Layer 7 of a small transformer language model trained on English Wikipedia (13 layers, counted from 0, width 128). Numbers have three digits each and are written without spaces.
A neuron's activation on a vector x is squared ReLU(weights . x), where the dot is the dot product.
The model reads these tokens: "9" "1" "," " to" " kick" " start" " his" " career" " and" " has" " been" " working" " there" " " "ever"

The vector x that enters this layer's MLP at each token. A number n stands for (n - 500) times 0.01.
0 "9": 387575405627554490470383464584510518529548511488454537537470430449554472565462463565522479454498435558506589480560571595603464446641597517484481482637445612455419615607475470501647606565485521264540576453407338314403412520467592398621611549595523494477429524586304322640389665419506528430571505517262293504414522427552498493560513603527517148612551475525576447485534436609525514597475
1 "1": 372624455544461476473409446568533520594501613314477679509436413522581559491515528629487387526469431516479539553552682724679444540596483644545519526679381514530393512554498405483469438586376376458545441482518495426444437459384502455564429555551499563483472501607424304604400619496560525516525421550268428396494556502564580490432525493572489205561600425465544381497602373612540582524463
2 ",": 457525449580440479509431396525435595701544488518496649505419470446532769447515459596490474574481364464453519503464468576442308624562529602540591454585471485453549462529523491530653333447607483641673226429434502406500395511538441510573451495553574574464438483520346383460397646521490443641469514505300511420449521524615574524550540522497567116427489460487515547397575460632583577594544
3 " to": 388562593531590545427541564526498563610465662502485577506410331591491540466465422495583564421514434461472590492737457471578413437443409707531448548440401582509501389440445444459515601483506378582568350501463588376420496474473530473681531571528601443597475433459407347551453580637356447414542606562325519446477627519499502528438575656458486183346705421547529533419620448520646596470494
4 " kick": 514424605471518631472512617567369433598662567521490585460537527601476484353653471694605449399573412406529626569435521479614387494650456482347456506529418706336476464492518492459518411540518499323537585458522508402585608426518485388522535448586404506487499402553314375408485479564460460573471512428352531407411427372603687499490624592413477291496459505498340630686686276639607542630425
5 " start": 523424598503552453543490677539396431592619614558462515509441552511463499361563520576628405482564455424566528544537537598585345557625433476401539499497510725398501505584489480551491618526491370328518525458458691395626589307475462328522513454532415607496565401567273280540475473423544432599531483442312571482507402437441514461349671561602503225555620556456440514554674303528552563532521
6 " his": 460511605492522477466557479379398407528520680523478556492470587567431495434453516746583405531379448532509449673438470636410407463534425601547530522520460669482383428608528367429373620635364454393564531559577552490488618572461584493395645410526513572460501492588334481390517423519457488463606461441323522600486560342462598479481455589529447139605512431479436608624564482565652622552325
7 " career": 555394618415525559457495486464357399618546574607438525539457575482524635487461413663606312553461550436479556553455575641531415482518422493511631475605479587426382469557497505478351622616509334355469472582583582539496558489400616262449571531511444585467534433530370320400448578479472554455597512420346584552531358433543528540450503535616455137525481494478580541605607453702519598602380
8 " and": 494399550418525525538513444472456525587638563584376592486475445533449645515482406563507436538465465449488525677552489566478372516603483567611611485409539561532540456550537504424437330605453475467457334577609673464413471543579600429439546531486571504624476559545431437487329492493357439496512591530363706525420588457470547513518431502502489015333417567509634453443613483540645566508541
9 " has": 501442489361703390575577614550376496584658635632520376543467466551401599433375423503568291487364411490428563491578499586489290571516493649529520562369471702486474367543529487419386495575626462434508428540492657454618573541550536414438544486593608492520427449501542434573403379505407437506532600572375752525431493429511563391506521455529425266436468572405574603429564372601603541691412
10 " been": 671413461373585452459529652400307450588603523591438465628475447526466571572536460644482358468389404508513632568581503678547440618455373613507642506419395764534464457551454403474440560477500460385574295623409659500403675554488502551481606574592586589402421500572438508537446587586478427487578632470390594443355483370529449454444439438607572224425438514400438512421604423562561542533422
11 " working": 466494664412625537539493527443302420577610475557371493475461561547484503433609471495587364421485475496552552491408575573497468491510433594551667476615425684415532378455478372509586571632406500366532524568602653480527690577457532414376671396487486644413543350532420429515546506464505524443408660370325533453456501414381471564394568479589405151440438668492616533479631427575607526564531
12 " there": 519532661503497525401513445509454397508592575501490529453471509444379458328447478486758408496508525472360441400622429636402380516597364564509574570528569510380486259609530558518518622527616503612481445566638726580480533621535433372619613468371563495418407357626400511454457526515492411522542553511359493604545477338489448644534466434510288273531540673518656545511554311670548603502431
13 " ": 439610375586501565486413593535294523530617438552540493455505520645413534474621410602529423521794448531494671493535658528574330442504432593588531568543418556455498392627562518421478293488520403488473403524576605510553618513441423490445608515456446577468422520646398353637449560540203399537527514438339556585418519449457449494511456473537466374390415507479452526417622380663622536547420
14 "ever": 467596576465588504461436538424300498592620538489502433395530462600411615437453453560567334381400391415560528480621493632724439515373375639590452455632564514466491340653513557465513486558446442321560486648567659537497543618542632479449552439466414566472395495421302471622426589565403381492550631596290757424505477459612476528521374493547315363552531501557451492560556359597506636516522

Each question shows the input weights of one neuron of the MLP. A number n stands for (n - 500) times 0.0013.

n208: 517497406549558416544452617659530480507432607401425265404446697425595403317340458503343449438527521454599497390598328360397516555380503274333463497340563643441643728419575493444528446520391532574510557268503442514639422592583484420518622690666409550593551530364516507768398644516417453542771445468561541733365483427452440793696208394299373557449580560440405426326574481585551555613553
On which three tokens does it fire most, strongest first? 9 " has", 0 "9", 13 " "

n248: 422456382360427459368503633538511528426511415629507547490505398661396506539356615500327594485474734509461522574626408419246448418516632468667647513468512506428522450482547472503533464591598449664645492571477438417386483453674492443422438418666370458521422339388519329670462686484599441500614485598693386503533757552545419368510593474545419616508461666404503551461502570550610466529468
On which three tokens does it fire most, strongest first? 9 " has", 3 " to", 2 ","

n106: 432360489396440401528571472557553572430592506533474451444532521591476389451509369644433500506385469351514498570589625328491548629637575461542539692461404521375594422369678536543462637327556538535478422515331702616367475388553652579535582483541477492518721511467545570390418457391437415477552480495493481554407542527550660566469683197431497521690409453450623497409541379565444414359561
On which token does it fire most? 9 " has"

n24: 631444384413518313455423451565481581375478505436484628476568426411445468667436484519663516621347467548460671388543601508423566471643587333434519508545375526460422537405384530567389612644472483691527541648379673520479420519469515443589495476500525779362372495513605545567466438602603559571465612464502476649543430535406473575518616472630475485598376489505494249399493474495441322388630
On which token does it fire most? 10 " been"

n159: 446513411447546567680315442612599451614463365596593374487279497574533439506252378581494401524469638547567592524494453347500503518324739446531580474411706451367423551571566558556276486432600452521593540448609280581385541482596432354445541531500430676448465423579634442615541458431366396526754516497695555509461472527517524690669300437365682509529390607460507474603481546515638629399397
On which token does it fire most? 13 " "

n6: 494596407581549396482581387518451463486380582424676655485390438382541421441388582567243474475345596548573757429492440549413602450471562489526494588415479400492379509468569423513425497611457572470631517423500512628571194400608345508515549413614408598428586537430441423553556601551511480384472430647569468624525574602406444557471489572571649654632531624446529413456493470289505601652322
On which token does it fire most, and how strongly? 1 "1", at about 0.62

n294: 564591384516414402436535455513483526314371412524515521639526454346599546437532588483411652413385517482514539442508570465416503602707373561491514495537431645305390559466577617526650513517291434780673545557448568425629520436589545524461535627537281404376700500542500313535358625535594452455422388519475303506615412725505658386596554413565455611408568324537358413407547422447490591500467
On which token does it fire most? 1 "1"

n175: 317544522455627238514435552437591417469416611656428615419514471554581355552446581673527597473235411495406550587465421456377584599531600474324519512468617510388330671500713454437373496661487513697527485396648567552340425561532609656340353488690465715546532469521485523648437439416471426267597430322396510424521580560316601441382423317509491556476392512457349405447459640436641378483490
On which token does it fire most? 6 " his"

n5: 415555313456410466469377551553566631380361482515495398435479627627384560525358538561349696686410524464621477463421391336357448616570696539506497411366572411488396475406610596687573541620622475604617452484303416613497427518506500577784412396422363618624483563592639444425372556382424429497644534672608317466441449536477361633497575460342594426563334417614432591519426579529642519500475
On which token does it fire most? 2 ","

n234: 403505508562679610652320518592629435500381397458522446511407364570515538687508473446444647362292397399443500614450543423549558568545516521359472465470587578490587579309598565542375592447533542558626555447482519460457541626576551596614450622514400510521495457500524553474464589432557420505361547553470382433616437612526627560579382397390505474421560447422340521409568517502451574635411
Its two highest activations, in order, are on tokens 3 " to", 2 ","

n254: 588303441444348446395593416468482508474492413440407474571560691386435459495553436510438655578513592438409463470495480508369567381566497507437485514588411432503448537453401485552638559515537495544357457578331662640520469422655550541551527301517383563563505441487481471481338433445558711454495619512506534558518408542534536461445682615572488546602332663551657565470523515475379392495719
On which token does it fire most? 11 " working"

n147: 353484500411506456546360471652500610492534395440548565509538532480632393398538333468538556368328358332611504386542502481491525604500495561431597478463583572569490560408457340640472569521399528542634505453401452434500583454485580373475493445634443425486356626443515552451367454399575503538709503648399372575508453435609326512624531441558493652532594571600458486510482607564456658660596
On which token does it fire most? 0 "9"

n382: 544366503582380445422391619374497453273579483547522552546542555395570444322581508565551665688427443594555486481589526520282554492469465570514556570492669488505511599624616536477383379461514386458426594410466467509684373404424521593547725558461558632521450556492647349725458419654497417328470503375620642613391339470521406389647503591417587582511558597439317491513561413416563533539558
On which token does it fire most? 13 " "

n344: 479252411473645282464364455460488547509332286623551659534457463445497402668571529746488575500500570376585559523486607506385506399617574531391557586497559484488316590544535589579629558273458585576529524381361468531440282447469525531648750278608537403706537616550559388590349460478441574516494648423488314567400440487612467432533420524420486381548432592399547443389524573512495478654677
On which token does it fire most, and how strongly? 0 "9", at about 16

n359: 482339454475477494503462659555512393287358433575423421639588259612548482648452420609384457795302650485464558553375523431267553482541688520619604403483593484419485564389568564441626743445363519511476723323453590777500528449337543626510763421463573488435515482506590468465451414537436372442521646474493517556560485513465527413624381337329460386529360570451517613481530546266451534558465
On which token does it fire most, and how strongly? 6 " his", at about 1.2

n325: 523526564535511428412471321553552354306500546524507334583495405495542462481285354620400477393386521426452502542374563424427408498569564478474582421490594475558473554405483738505400662536445473643576533500484567594527443455461469583587583556502508518525536554505498286671498516474658581419427672598429371429649341564522503585477492288451571517488604451428380554467581580565569413384433
Its two highest activations, in order, are on tokens 7 " career", 0 "9"

n25: 467517318239652222353516409399634304625321500474593543522440469447548500619357604537427545682492497418604526457466500477428580438599566492553387549508317388394495613531607624368474583364604579615641591494528551532558492497545487458444455478601468552573382550579437488457426457430529456543535426511448528466448680539586692631528492531547464497453321459517560462611381605676360566438540
On which token does it fire most, and how strongly? 2 ",", at about 0.81